Layer 5 of a small transformer language model trained on English Wikipedia (14 layers, counted from 0, width 128).
A neuron adds its activation times its output weights to the MLP's output. To switch it off is to set its activation to zero at one token and run the rest of the model.

Output weights of the MLP neurons that the questions are about. A number n stands for (n - 500) times 0.00089.
n4: 474 292 470 540 550 529 468 454 306 462 490 471 474 494 648 610 610 481 654 626 546 673 491 453 513 630 685 617 468 564 377 376 653 497 549 688 520 520 524 474 444 490 419 420 628 406 537 488 606 598 610 571 513 500 481 260 392 556 462 613 463 522 477 357 405 288 494 484 571 428 277 524 515 457 340 352 323 853 478 609 748 609 642 313 608 310 438 510 359 282 455 556 566 560 522 588 573 269 378 466 579 420 408 486 497 624 606 455 399 405 481 448 525 636 551 507 609 588 562 459 503 509 623 549 439 527 327 242
n7: 566 761 699 511 447 623 382 693 406 643 492 380 365 331 481 526 511 527 212 295 420 531 391 597 504 541 771 705 415 512 452 473 464 585 229 545 589 472 459 260 496 346 447 500 381 410 406 493 581 623 359 328 713 308 493 372 519 504 454 595 571 560 359 654 670 570 515 303 304 587 359 303 507 564 670 723 403 601 554 492 394 772 434 555 556 519 496 538 623 565 413 507 584 522 137 413 581 640 470 386 416 351 496 698 304 282 448 473 496 684 575 401 881 657 543 573 447 480 330 591 518 500 619 403 605 673 705 280
n41: 349 493 497 395 287 439 598 500 399 406 517 497 555 544 451 468 593 657 706 427 452 550 440 556 517 416 493 612 500 309 510 603 569 712 662 422 590 593 424 632 365 573 379 472 596 807 448 654 434 529 379 564 244 425 413 347 553 428 697 310 658 487 694 702 525 651 579 317 665 535 522 493 503 356 507 380 636 406 645 412 424 477 433 460 715 392 464 603 410 457 446 414 547 503 533 444 455 472 599 633 386 597 510 461 497 283 462 607 297 574 477 513 332 719 457 440 613 673 408 292 465 391 414 605 352 663 449 507
n133: 504 500 674 638 529 379 444 391 328 484 570 713 376 396 540 560 496 463 468 466 549 673 880 531 358 450 677 549 544 356 608 493 577 562 451 709 504 462 623 478 569 507 500 364 398 291 507 525 462 721 547 411 438 521 496 367 646 619 301 648 539 320 469 336 701 389 696 444 293 656 558 564 550 357 504 441 431 696 292 493 444 385 381 189 534 644 550 544 496 278 504 548 644 448 500 312 423 422 430 481 496 626 549 645 225 154 584 481 652 510 479 346 478 526 618 624 480 601 579 597 629 422 263 596 541 374 755 383
n135: 459 512 477 261 533 592 470 515 545 553 277 571 367 247 537 625 346 668 435 701 512 485 458 395 504 504 515 508 345 291 547 433 644 456 523 544 415 523 525 527 597 597 463 510 492 606 414 686 225 276 401 474 368 511 468 429 692 427 355 482 789 274 593 626 589 653 599 667 496 665 431 758 385 661 672 680 473 552 452 576 358 511 590 485 416 628 504 555 317 589 504 521 143 634 500 606 397 488 550 367 473 663 771 520 444 525 323 620 585 389 323 712 302 406 489 516 389 580 280 162 584 507 489 557 646 554 549 508
n146: 250 631 517 342 512 619 699 365 598 631 404 632 451 468 563 726 492 508 353 371 446 508 602 542 555 387 372 557 320 323 630 344 345 576 480 524 605 442 508 610 496 296 492 455 500 411 481 442 481 781 445 512 504 605 632 580 560 622 456 354 232 542 228 604 396 705 500 325 671 693 339 526 539 475 208 367 680 722 639 457 461 531 391 476 340 515 465 508 477 361 405 797 369 424 615 780 423 372 412 580 596 462 401 274 560 864 371 254 487 459 419 648 939 382 633 263 479 635 557 676 477 539 651 348 597 546 420 465
n186: 908 405 645 334 466 403 468 480 460 513 559 665 254 396 554 556 318 697 314 627 435 650 319 426 718 573 398 556 478 26 599 284 607 766 640 596 484 427 451 552 516 559 458 467 706 500 390 492 597 582 481 396 581 692 626 520 469 438 461 396 595 598 758 578 741 413 407 596 500 585 551 517 481 403 367 344 339 599 367 412 418 492 401 325 343 462 177 387 583 445 432 526 526 601 624 504 617 513 643 504 631 541 419 374 183 787 785 496 419 522 424 537 384 265 571 413 567 548 665 408 545 519 539 491 444 345 487 668
n233: 496 645 648 483 541 377 532 493 514 369 259 397 482 231 507 470 548 468 541 423 602 511 600 785 345 658 599 536 686 649 552 585 570 388 274 514 559 686 541 208 500 542 354 533 631 625 688 486 259 724 472 521 472 352 449 415 437 542 369 663 517 554 614 328 585 319 615 468 778 510 480 623 589 351 529 540 478 671 539 607 407 566 543 329 587 476 407 279 360 598 473 379 593 577 542 309 490 489 466 389 500 331 369 613 658 394 668 343 373 586 473 554 580 600 429 552 474 561 846 448 477 507 489 319 407 500 324 504
n276: 457 530 619 476 231 620 514 659 565 519 496 567 387 227 437 643 480 436 593 500 596 735 537 481 556 565 575 641 286 664 448 585 415 514 352 413 356 438 639 359 629 539 524 576 719 363 613 712 490 640 601 579 573 753 270 440 570 444 447 381 366 490 611 701 582 621 318 525 445 383 490 500 675 383 376 500 340 739 532 406 422 347 224 414 438 469 292 380 650 398 420 500 353 339 454 521 687 617 480 452 526 541 697 791 574 441 566 436 276 328 500 399 496 651 518 668 455 616 467 420 487 510 440 562 525 504 578 500
n353: 280 453 477 504 446 587 541 349 485 548 430 715 287 451 804 567 504 340 504 550 412 600 507 461 574 590 637 579 447 552 337 748 465 559 515 660 372 534 426 734 623 685 409 390 405 643 464 660 57 545 606 357 580 395 640 444 610 609 559 511 320 468 585 658 504 548 507 560 385 563 424 753 582 325 432 496 407 556 415 540 378 616 594 504 489 639 232 581 379 338 464 455 536 500 610 420 500 125 291 621 193 643 595 595 448 463 435 459 335 286 432 475 471 628 455 699 476 432 458 543 602 636 533 512 526 531 615 374
n357: 577 345 521 413 368 465 414 413 388 528 256 324 578 612 545 592 467 582 536 453 512 480 668 432 494 308 548 685 438 349 503 500 394 573 698 486 376 570 430 488 571 542 703 510 413 606 607 443 508 531 608 595 397 467 527 548 514 511 500 489 665 503 270 548 430 321 522 408 621 556 460 577 415 660 506 543 444 318 528 591 457 470 514 397 584 424 401 480 402 497 524 560 549 551 542 403 643 394 505 592 611 365 512 340 463 509 479 386 546 455 421 567 478 423 457 584 518 552 512 555 465 519 615 589 446 456 650 853
n394: 529 293 430 582 365 650 423 678 523 372 319 218 243 670 456 436 451 455 521 447 516 770 497 537 553 768 541 510 580 576 792 522 487 491 542 621 639 497 515 620 665 525 562 453 425 478 485 503 446 528 553 426 788 345 341 481 575 543 313 516 463 494 520 478 430 471 538 497 463 524 512 651 512 409 467 491 404 430 437 528 628 553 635 474 432 637 525 535 524 563 544 718 434 626 616 416 597 388 542 453 428 266 396 564 532 444 562 506 303 364 457 398 494 513 414 413 594 603 471 426 389 371 465 566 641 464 469 233
n419: 674 670 484 430 691 461 418 708 625 416 573 566 567 305 435 640 570 666 675 420 333 322 609 286 121 481 326 363 762 597 291 650 544 557 457 364 673 587 474 453 396 508 424 429 468 496 616 781 741 517 455 457 595 485 425 739 534 243 342 557 369 515 713 538 426 399 276 512 399 471 446 588 638 635 536 547 322 364 534 455 521 643 364 531 666 249 523 779 463 450 591 421 542 485 401 333 474 541 603 354 568 344 635 467 496 517 480 562 219 665 563 654 553 726 485 439 574 492 410 395 620 575 519 253 484 496 440 247
n445: 511 848 496 320 595 438 382 580 793 349 368 650 569 534 333 453 540 545 547 862 189 609 330 520 359 504 365 450 422 530 653 425 469 310 531 537 465 477 435 504 344 470 467 497 361 511 435 507 418 364 773 648 419 474 656 455 589 456 598 585 562 533 594 515 331 492 430 309 398 620 412 825 257 647 546 532 288 594 593 522 738 584 470 500 631 615 566 575 699 545 456 399 525 550 315 338 439 700 482 401 336 383 539 392 575 230 628 390 516 493 645 361 396 454 590 468 448 458 320 372 706 576 515 643 303 570 616 668
n489: 450 493 500 436 538 688 335 457 421 465 525 507 468 379 698 503 429 511 394 599 577 546 477 142 268 302 504 539 380 443 474 616 441 591 604 583 585 555 321 773 482 560 379 392 399 568 306 432 533 485 386 411 583 589 432 744 566 386 384 400 500 649 746 644 642 691 524 281 390 427 500 485 537 475 207 440 400 553 455 452 434 266 479 447 742 490 297 563 469 720 504 464 477 453 423 545 689 590 507 437 449 460 533 526 317 746 675 628 592 612 435 503 396 761 493 608 627 744 435 500 500 531 409 485 656 562 566 400
n495: 376 613 412 618 504 692 472 358 532 535 679 345 557 548 398 542 374 528 446 215 554 584 534 600 750 369 703 638 303 504 508 456 608 488 638 590 654 418 557 330 463 472 808 382 475 367 423 519 564 840 340 561 614 306 558 313 461 621 209 774 616 335 496 575 344 640 516 249 647 294 530 375 320 541 488 526 408 496 508 449 483 617 74 412 386 557 387 480 435 535 414 563 656 809 626 379 576 504 538 529 677 413 488 305 484 592 516 199 643 648 319 296 445 367 616 689 390 411 573 652 538 577 591 470 633 583 583 522

Each question names a token from some text and the token that comes next. It shows the activations a of the neurons there, in the order above. A number n stands for (n - 500) times 0.0099.

Then comes g, the gradient of the next token's log-probability with respect to the MLP's output, scaled to length 1. A neuron's effect is roughly proportional to its activation times (output weights . g). A number n stands for (n - 500) times 0.0007.

" of", then " the"
a: 500 484 496 701 495 500 497 498 600 484 561 488 487 489 493 496
g: 359 405 477 382 401 459 445 370 639 671 674 385 541 606 554 428 220 552 546 519 553 97 578 321 554 385 425 528 489 623 215 676 708 459 428 241 542 617 395 465 446 659 377 679 573 655 670 512 424 542 462 542 568 456 590 505 290 568 631 681 613 490 629 608 496 567 599 524 330 545 556 758 490 586 576 404 684 683 354 473 589 540 569 603 533 277 443 510 421 285 512 352 451 384 476 310 646 284 437 446 423 391 352 858 473 686 407 566 626 338 436 460 555 554 454 630 497 499 404 457 567 601 709 393 538 652 419 250
Which neuron, switched off, raises the next token's probability most? n133

" ch", then "ang"
a: 500 500 483 720 491 500 500 569 497 499 491 483 499 498 500 522
g: 590 435 726 620 390 315 366 574 328 366 500 660 663 498 347 437 539 760 465 404 512 469 566 511 475 673 480 476 522 426 346 517 552 534 408 354 765 383 525 449 504 254 708 543 648 298 494 338 470 601 341 556 413 486 491 513 684 519 405 650 570 522 519 457 676 554 480 428 411 675 527 503 365 603 590 219 331 449 258 296 621 406 467 712 223 446 498 583 569 657 369 682 550 505 650 357 422 430 338 489 431 640 624 570 481 424 688 444 573 385 685 655 465 471 197 358 386 513 731 624 472 670 569 699 552 322 390 736
Which neuron, switched off, lowers the next token's probability most? n133

"-", then " William"
a: 497 498 497 487 500 500 484 483 483 497 491 499 506 500 500 886
g: 710 628 522 625 530 608 570 348 513 546 342 493 572 463 490 524 594 524 590 490 408 446 513 594 571 368 722 476 315 372 244 475 754 333 716 513 268 542 672 661 387 557 502 723 533 447 601 693 347 450 383 410 509 698 539 424 447 506 493 615 656 323 736 500 453 344 413 422 575 330 737 524 516 444 314 566 612 640 446 452 231 538 327 573 492 439 292 592 590 641 475 517 517 447 723 411 177 624 369 593 391 375 553 445 285 458 324 541 402 463 397 373 362 391 534 672 639 415 668 456 526 687 849 479 366 574 400 495
Which neuron, switched off, lowers the next token's probability most? n495

" h", then "osp"
a: 534 499 624 500 486 483 559 514 491 498 486 498 491 497 500 496
g: 455 447 705 454 556 663 556 483 642 590 450 364 599 582 272 605 537 656 544 639 165 346 620 508 355 388 668 425 437 487 447 518 469 498 432 614 585 495 458 458 598 475 565 352 491 665 586 511 483 388 599 324 376 598 450 719 463 610 767 583 393 539 497 435 707 733 627 355 549 401 419 452 651 433 407 397 768 556 511 208 400 444 465 621 682 569 519 450 619 629 651 652 384 452 504 335 321 389 706 469 303 612 285 428 497 362 75 443 413 453 506 557 406 656 622 662 484 157 498 480 518 657 401 493 394 410 595 564
Which neuron, switched off, raises the next token's probability most? n186

"ended", then " a"
a: 500 684 496 659 500 487 500 565 669 493 499 486 497 484 497 500
g: 437 529 474 702 481 532 527 418 588 496 448 698 291 642 376 538 489 298 657 495 557 651 359 722 676 795 292 565 508 732 404 480 441 307 459 378 318 327 547 354 441 413 394 399 526 427 129 489 495 438 430 350 378 410 274 685 682 274 442 603 492 410 639 591 399 533 560 457 476 546 561 498 775 259 492 435 311 347 627 445 295 391 227 606 600 560 517 577 460 615 724 506 481 501 522 598 656 425 670 627 739 585 496 570 561 565 639 384 500 560 532 396 469 490 645 494 435 607 461 441 270 577 445 513 662 625 540 717
Which neuron, switched off, lowers the next token's probability most? n276

" For", then " L"
a: 499 499 488 499 499 500 497 500 494 500 495 649 499 496 500 500
g: 287 612 777 622 457 546 371 674 404 233 581 368 617 321 486 735 348 269 743 420 415 549 523 293 274 457 431 382 423 341 601 575 550 354 581 583 433 671 321 504 554 524 484 221 349 494 544 406 637 505 611 422 609 518 466 289 557 563 576 562 403 367 641 572 334 820 520 438 466 547 605 362 564 569 404 575 346 727 338 505 729 550 739 671 536 489 609 481 550 520 600 280 419 470 519 545 617 391 568 416 585 353 568 408 526 524 551 389 561 529 451 311 746 627 400 523 690 533 398 547 527 704 383 325 444 575 661 344
Which neuron, switched off, lowers the next token's probability most? n394

" f", then "ough"
a: 500 500 498 657 499 489 487 953 494 496 500 483 485 499 499 495
g: 178 605 589 592 689 699 447 439 268 624 454 699 540 458 380 249 572 510 471 367 566 594 689 387 471 586 417 496 305 577 441 479 628 498 501 503 451 568 693 491 402 496 356 632 576 337 695 582 504 642 347 261 310 588 502 386 639 374 333 534 490 349 583 651 691 675 334 409 213 444 550 597 449 444 608 398 405 398 554 274 327 471 407 354 701 455 568 361 422 446 543 382 695 440 600 466 369 567 828 517 466 630 575 531 542 333 519 488 734 608 447 744 569 425 575 553 645 676 221 441 490 420 592 683 510 448 469 560
Which neuron, switched off, lowers the next token's probability most? n133

"ial", then " record"
a: 494 491 500 499 500 499 500 579 485 485 486 492 500 498 584 500
g: 507 641 553 530 479 493 329 762 365 388 418 470 527 573 657 606 391 474 440 365 715 502 592 318 304 608 679 586 347 613 405 434 421 720 555 633 257 729 484 461 438 515 477 656 663 551 508 461 474 714 662 451 605 556 641 395 403 289 443 549 538 534 294 430 424 627 561 622 323 375 376 439 592 574 262 526 294 671 649 521 601 397 541 644 604 588 757 494 376 626 461 367 409 623 256 504 629 494 518 424 314 488 732 614 654 375 547 369 472 606 371 244 239 564 442 386 603 638 476 613 424 604 289 521 315 285 467 619
Which two neurons, each switched off alone, lower its probability most, in order? n489, n233

"ered", then " to"
a: 500 501 498 715 557 498 485 492 595 488 499 496 483 485 499 483
g: 481 535 486 469 546 448 391 562 717 411 419 541 411 747 572 790 538 438 358 424 389 514 670 468 599 678 626 493 474 527 399 346 474 565 812 483 680 511 264 703 449 467 496 242 492 302 570 401 527 309 442 505 381 589 508 441 395 352 344 347 356 471 633 622 487 421 452 655 447 525 721 429 818 378 482 372 309 464 538 379 679 727 581 608 404 364 660 697 474 462 349 515 444 471 816 337 237 628 521 375 636 589 597 410 489 568 424 625 643 544 478 628 280 344 298 303 620 445 471 555 468 573 380 669 468 563 536 577
Which neuron, switched off, raises the next token's probability most? n276

" L", then "il"
a: 500 494 491 506 500 500 500 500 499 495 497 495 653 499 500 486
g: 675 635 485 243 703 286 538 324 468 478 305 499 616 498 280 392 554 294 743 609 375 468 326 390 578 434 594 322 762 439 524 516 539 639 425 694 517 521 761 455 673 482 452 485 381 335 578 653 418 640 467 544 561 482 451 368 661 499 616 603 509 744 648 418 429 390 505 490 270 438 449 372 422 574 168 486 490 290 533 474 347 690 451 428 597 660 521 489 362 588 410 399 469 584 523 602 550 260 521 540 429 437 321 608 702 598 579 615 480 190 802 709 503 477 502 480 471 401 473 502 466 554 813 554 491 487 479 534
Which neuron, switched off, lowers the next token's probability most? n419

"d", then "d"
a: 505 558 594 500 486 781 626 611 510 496 500 500 494 500 484 554
g: 383 297 424 353 650 533 588 548 409 696 499 372 495 634 432 413 340 649 588 677 623 592 635 600 549 811 649 718 415 516 549 683 307 415 330 461 404 759 623 580 341 318 534 437 475 482 238 534 505 599 562 623 403 382 531 717 579 513 386 466 325 401 454 609 540 416 376 470 457 635 416 508 415 302 498 223 802 713 684 578 402 569 671 664 433 357 563 640 494 462 391 535 648 590 530 300 534 327 389 458 671 532 686 403 707 574 459 471 578 641 397 542 361 395 422 464 208 532 383 473 494 382 355 541 539 483 422 276
Which neuron, switched off, lowers the next token's probability most? n146

"ire", then " Com"
a: 750 489 498 494 488 497 488 500 500 500 485 494 496 500 608 500
g: 476 667 756 505 438 532 480 576 194 460 400 575 433 400 590 703 426 398 555 418 427 564 585 461 358 462 506 399 418 649 535 427 486 463 407 647 408 639 409 597 528 454 277 387 471 518 394 331 543 602 666 527 607 472 504 322 530 562 462 346 619 460 666 493 530 430 779 279 639 561 614 303 622 503 597 559 133 694 407 497 524 371 647 641 383 586 666 639 413 506 356 680 478 643 681 541 630 458 420 398 410 393 468 426 660 456 739 499 581 175 553 410 852 502 568 387 707 453 462 522 606 479 225 296 550 315 575 355
Which neuron, switched off, lowers the next token's probability most? n4

" conf", then "ront"
a: 498 494 617 488 520 500 492 575 494 496 490 704 500 556 500 500
g: 409 647 573 460 584 560 702 454 702 671 664 499 648 638 424 773 660 398 403 583 612 516 712 514 362 233 490 715 373 425 433 575 387 527 555 548 306 550 505 382 588 682 533 307 423 634 404 343 503 583 685 378 447 473 530 450 678 577 621 370 484 503 525 379 419 476 353 650 303 357 445 521 339 725 550 724 321 600 624 743 380 590 554 374 358 522 356 537 463 439 402 338 402 466 367 578 766 624 312 479 393 551 393 622 619 492 666 745 469 411 468 441 446 356 547 497 537 466 503 395 514 192 444 509 130 607 458 391
Which neuron, switched off, lowers the next token's probability most? n445

"em", then "ember"
a: 495 494 487 539 770 499 484 513 500 487 490 500 500 500 500 500
g: 394 354 542 515 686 611 422 463 468 589 742 525 301 601 557 426 444 271 507 618 265 483 693 662 659 668 547 414 513 610 640 257 335 546 730 575 586 496 345 641 623 599 360 370 390 688 302 512 619 596 443 547 529 499 370 537 491 619 417 445 487 581 672 162 470 378 559 530 619 490 431 481 619 318 623 425 442 421 625 492 360 459 523 546 551 713 378 526 535 313 368 322 599 464 339 623 582 417 350 385 585 279 481 408 548 544 642 818 316 422 661 401 757 648 393 525 310 586 498 479 777 411 364 375 502 625 373 435
Which neuron, switched off, raises the next token's probability most? n135

"aving", then " original"
a: 484 494 492 693 788 550 498 650 493 484 483 555 594 565 486 483
g: 588 421 465 314 447 390 431 640 593 495 740 380 552 233 505 388 483 418 366 344 349 530 610 484 714 328 380 527 460 489 575 581 412 443 486 466 451 517 651 559 652 229 651 429 374 484 493 285 412 430 704 497 725 429 656 508 712 657 351 330 492 385 451 399 612 532 438 505 680 257 453 667 426 301 361 662 555 675 594 644 539 492 499 514 513 516 285 304 519 431 629 410 568 633 269 868 603 475 528 324 701 609 464 573 623 595 346 552 543 330 502 587 489 571 386 405 438 657 665 858 425 487 522 303 529 461 574 591
Which neuron, switched off, lowers the next token's probability most? n146

" all", then " form"
a: 500 492 483 768 513 497 489 637 505 491 496 651 500 676 494 500
g: 403 615 463 405 517 589 332 564 490 483 361 500 498 524 829 712 406 394 416 500 452 504 495 152 570 514 426 596 460 375 343 484 361 472 615 710 404 600 463 360 395 632 629 532 324 475 551 620 575 200 557 431 420 694 523 539 629 469 505 377 437 460 128 508 454 581 232 236 520 614 217 432 554 576 478 405 508 650 249 885 635 538 738 579 484 483 509 394 603 452 506 377 398 553 245 487 444 633 568 460 439 554 629 567 611 455 692 487 630 519 645 475 649 630 444 499 721 586 640 532 332 607 478 520 397 433 638 554
Which neuron, switched off, lowers the next token's probability most? n445

"reat", then " of"
a: 539 499 500 485 502 492 727 497 577 498 580 492 484 500 596 500
g: 297 382 456 596 370 544 237 558 338 357 459 546 420 365 567 381 529 677 614 485 460 507 559 437 592 594 563 557 387 328 672 520 300 562 426 585 391 566 595 607 675 436 366 482 721 493 477 350 524 566 347 690 614 577 523 405 460 468 365 674 445 538 568 681 597 519 421 377 507 666 717 617 325 456 550 518 826 465 538 467 703 364 506 750 340 466 539 473 314 377 379 481 645 625 730 306 638 576 330 389 683 371 107 623 388 437 584 578 371 473 675 532 257 566 535 512 272 452 627 451 646 661 486 713 452 426 370 427
Which neuron, switched off, lowers the next token's probability most? n186

" and", then " k"
a: 500 499 587 515 494 490 497 498 491 496 485 493 483 521 500 483
g: 403 519 424 769 366 513 518 475 493 491 322 566 591 226 539 651 533 575 532 471 819 409 609 435 462 507 527 555 431 676 378 427 341 678 436 426 450 473 564 561 507 282 687 574 402 581 677 596 550 394 571 441 224 540 334 516 568 409 340 701 515 725 454 418 614 488 274 567 157 466 601 459 513 608 608 695 599 477 355 700 362 319 405 461 459 576 438 302 292 445 590 462 433 405 507 451 436 539 456 453 613 466 703 382 419 471 785 411 683 754 539 400 586 386 646 442 489 463 240 481 647 477 375 482 848 535 670 483
Which neuron, switched off, raises the next token's probability most? n41

" May", then "um"
a: 488 500 500 500 500 500 495 500 499 500 644 484 500 500 499 500
g: 275 499 347 510 565 454 542 406 426 360 444 255 558 425 447 488 394 690 445 337 586 498 550 614 647 442 652 320 723 466 436 469 663 584 450 319 387 485 532 499 502 538 395 599 663 746 450 665 411 294 611 774 214 410 384 450 419 532 546 579 652 540 446 743 413 420 420 672 567 476 592 587 337 505 326 388 601 379 328 490 343 495 450 349 729 584 127 342 456 510 527 433 456 618 600 584 295 657 589 741 521 384 403 584 436 503 437 508 542 541 550 609 752 532 513 634 755 485 426 482 430 432 568 788 699 591 278 480
Which neuron, switched off, lowers the next token's probability most? n357

"el", then "'"
a: 485 499 490 483 645 499 499 500 500 487 500 489 500 500 500 500
g: 605 554 483 583 501 621 281 582 774 437 486 512 493 665 527 535 550 592 484 703 502 291 542 323 397 452 454 326 599 415 758 690 433 370 323 489 719 532 373 599 108 578 587 617 440 384 426 348 663 516 560 311 361 532 402 601 731 297 399 541 594 394 442 632 302 649 371 491 576 466 538 448 665 593 157 464 621 359 334 523 358 445 293 608 498 638 621 481 593 536 506 577 632 239 597 593 418 486 600 448 309 479 350 345 536 560 330 644 504 659 680 525 486 479 465 610 588 686 470 530 676 388 284 506 473 439 624 630
Which neuron, switched off, raises the next token's probability most? n135

"ion", then "."
a: 492 513 483 485 498 498 500 595 500 500 499 494 500 500 684 499
g: 518 379 482 505 384 606 681 290 818 566 625 715 572 554 435 443 505 366 659 694 462 441 735 362 269 538 379 207 597 447 524 455 477 418 358 471 617 513 503 750 337 541 574 569 519 513 450 601 521 579 422 637 426 475 379 576 524 257 538 659 816 460 476 804 682 541 728 587 416 485 488 391 370 436 548 516 536 433 396 655 542 476 407 147 371 601 28 537 462 486 603 518 501 476 613 452 359 456 650 505 411 539 476 526 566 556 425 414 551 656 640 309 549 476 499 463 260 440 408 508 471 352 534 342 699 496 514 550
Which neuron, switched off, lowers the next token's probability most? n489

"es", then " R"
a: 500 484 490 684 483 499 565 608 484 487 483 498 500 483 492 483
g: 463 409 496 547 733 611 520 535 331 396 606 521 312 300 574 351 487 798 631 332 444 466 628 401 386 626 723 442 428 375 409 467 390 538 439 513 450 572 606 720 464 528 516 600 345 508 841 486 494 557 637 487 634 614 569 284 480 557 560 584 487 564 641 355 509 418 346 725 645 534 503 617 431 680 656 379 630 657 486 391 661 668 627 293 412 277 415 419 209 641 239 592 562 718 454 569 403 806 486 404 465 441 560 533 412 523 482 623 585 477 348 403 334 378 403 484 311 371 463 501 370 583 449 495 544 521 578 138
Which neuron, switched off, lowers the next token's probability most? n133

"ill", then "ness"
a: 617 513 484 500 503 489 769 494 497 499 494 500 489 500 495 498
g: 539 420 843 560 415 481 437 496 557 552 573 500 705 627 291 359 641 449 247 589 522 457 806 514 251 411 585 507 464 472 376 589 296 559 448 471 432 512 418 640 511 569 642 488 509 310 443 337 403 496 712 375 518 399 400 413 392 594 489 568 267 504 320 406 693 771 632 547 594 358 446 585 549 692 570 471 328 688 595 532 447 505 642 586 434 749 635 429 649 430 594 544 331 743 407 220 387 473 588 507 222 334 463 308 503 417 613 341 564 392 507 331 599 527 459 504 331 571 644 403 585 703 570 711 392 634 510 431
Which neuron, switched off, raises the next token's probability most? n186

"est", then " player"
a: 554 499 499 497 489 500 484 483 489 524 500 483 483 500 707 500
g: 490 538 551 638 478 555 431 378 467 243 353 547 445 474 504 416 616 617 362 367 419 499 476 541 522 513 575 389 593 432 470 310 512 612 521 455 701 394 300 468 272 591 487 548 671 398 528 563 501 728 593 671 593 575 653 122 511 452 528 499 812 611 556 544 534 629 486 534 378 289 424 596 643 341 362 276 529 540 440 344 349 344 534 604 470 530 604 767 231 476 391 322 322 518 549 737 621 563 836 408 580 386 509 654 327 570 570 640 619 437 458 352 359 547 439 667 597 470 646 486 423 781 280 292 570 521 567 556
Which neuron, switched off, lowers the next token's probability most? n489

"en", then "ag"
a: 520 523 483 619 494 635 689 483 487 493 500 483 486 499 490 499
g: 762 509 220 309 488 478 612 577 487 565 516 450 370 582 454 309 412 429 539 492 546 615 379 439 598 554 604 429 525 810 310 383 602 438 357 546 464 556 530 139 584 453 438 461 466 415 469 307 409 397 193 626 496 571 518 514 411 563 284 286 443 900 474 452 406 517 657 404 706 570 442 555 441 419 706 634 694 565 590 229 649 505 573 389 321 624 658 457 435 255 539 583 681 513 470 369 427 381 435 639 521 557 532 367 691 688 415 614 505 625 703 530 649 323 599 543 503 519 573 585 531 468 513 467 716 525 319 471
Which neuron, switched off, lowers the next token's probability most? n146

" h", then "ost"
a: 646 483 566 520 497 487 505 483 484 500 483 500 492 500 498 500
g: 382 467 492 701 516 434 383 782 626 623 491 659 338 314 651 715 584 514 457 431 538 107 574 520 431 557 448 619 508 645 608 360 676 551 673 539 610 614 411 571 376 732 476 467 767 761 408 469 426 643 575 440 433 389 334 436 363 493 616 487 375 450 332 467 632 395 145 546 667 503 258 413 907 606 495 501 512 449 584 479 592 673 632 601 571 525 617 390 456 472 312 406 457 563 493 532 396 414 481 479 600 251 596 327 555 505 612 583 477 412 384 414 689 479 377 560 522 462 435 431 479 237 459 402 436 525 499 302
Which neuron, switched off, lowers the next token's probability most? n4

" S", then "ur"
a: 484 497 500 496 498 498 611 488 484 498 483 483 495 498 493 500
g: 501 480 592 391 532 489 582 281 330 413 356 392 374 621 643 565 381 700 582 729 486 420 564 631 399 501 520 578 516 371 486 619 422 533 598 427 320 546 548 313 328 884 467 523 630 425 513 703 514 540 433 362 597 511 704 436 365 270 418 477 487 196 508 374 557 490 498 300 565 566 431 297 388 517 631 338 884 277 404 498 638 563 446 342 594 720 585 628 769 517 481 439 326 478 662 512 477 700 556 590 373 398 371 311 404 442 615 486 409 734 576 409 635 622 550 696 489 276 427 455 497 524 459 563 443 606 486 685
Which neuron, switched off, lowers the next token's probability most? n186

"ront", then "ation"
a: 499 490 497 487 483 500 498 493 491 587 496 483 500 495 499 500
g: 697 489 567 538 372 462 306 334 467 464 345 305 538 398 409 596 420 591 469 336 411 233 689 545 438 486 679 445 318 373 460 570 675 565 521 625 805 548 615 387 605 515 511 488 397 474 699 475 361 320 324 628 560 516 455 603 518 552 443 405 453 623 387 481 466 620 255 387 476 636 300 322 354 421 517 671 554 560 134 479 631 535 567 689 668 720 603 379 515 560 461 431 640 485 507 522 147 517 581 449 450 494 682 505 624 737 721 344 444 473 706 536 612 375 717 299 480 436 547 519 627 605 456 622 277 546 483 636
Which neuron, switched off, raises the next token's probability most? n353

" M", then "ull"
a: 497 500 499 497 500 500 500 500 484 500 496 601 495 484 498 500
g: 390 385 460 474 441 668 405 460 510 448 530 385 508 576 503 517 473 650 364 516 518 638 574 324 571 512 533 372 537 484 633 574 471 575 494 590 473 536 508 448 514 495 566 616 833 397 703 603 582 528 398 588 108 408 532 622 463 218 498 650 557 640 537 390 331 299 367 419 295 385 835 507 603 421 473 386 391 524 522 702 208 629 344 399 444 432 669 619 535 474 277 502 583 281 485 493 493 901 465 563 626 622 471 264 582 510 271 491 576 363 481 530 376 480 492 615 684 283 464 730 739 455 513 527 699 411 507 512
Which neuron, switched off, raises the next token's probability most? n394

"ull", then " back"
a: 485 704 497 496 646 489 490 572 509 484 503 485 483 499 486 498
g: 559 618 497 326 630 607 379 520 474 355 404 497 406 470 474 938 632 308 443 383 261 626 712 492 277 514 571 603 591 524 461 387 605 523 266 320 537 443 401 568 420 220 422 454 398 395 675 482 657 523 734 626 559 535 616 400 303 633 368 618 328 696 241 461 446 650 506 552 444 510 593 463 572 627 602 611 368 499 659 542 570 544 565 406 450 580 555 526 491 656 444 441 548 630 587 663 481 522 491 479 423 591 346 364 615 472 442 463 606 547 869 438 321 542 520 573 502 344 236 530 614 401 119 420 488 671 388 515
Which neuron, switched off, raises the next token's probability most? n135

" their", then " following"
a: 486 500 486 496 492 496 483 525 767 500 483 627 494 487 486 500
g: 593 430 221 376 512 515 646 443 774 445 261 662 752 441 589 613 561 551 526 521 140 686 576 479 317 377 335 522 474 501 549 669 524 386 557 638 367 657 598 533 543 560 582 562 267 417 473 622 447 378 330 336 475 528 467 521 405 475 396 458 617 464 347 488 563 463 478 448 671 533 406 526 486 479 340 440 589 619 395 675 544 543 530 429 585 752 647 422 291 396 253 368 524 672 718 656 513 410 581 771 696 436 669 627 435 308 600 371 518 537 476 464 315 483 621 478 108 498 440 320 404 558 571 535 462 524 688 664
Which neuron, switched off, raises the next token's probability most? n276

" ", then "1"
a: 491 484 499 499 496 500 798 500 558 500 502 500 500 500 489 500
g: 450 624 841 384 644 593 411 466 603 454 528 368 645 493 541 631 611 565 666 392 685 297 650 494 118 613 567 415 431 489 539 412 466 328 505 687 520 340 343 517 797 492 588 337 586 490 732 563 714 242 424 553 605 564 459 518 285 812 484 404 425 508 436 578 602 284 556 316 482 327 607 369 421 583 533 544 536 633 534 582 712 618 579 613 390 419 483 596 501 569 508 497 313 571 435 345 256 546 403 353 659 727 706 489 294 551 444 334 520 452 288 523 582 545 349 494 396 654 465 481 369 459 471 479 422 350 533 427
Which neuron, switched off, raises the next token's probability most? n186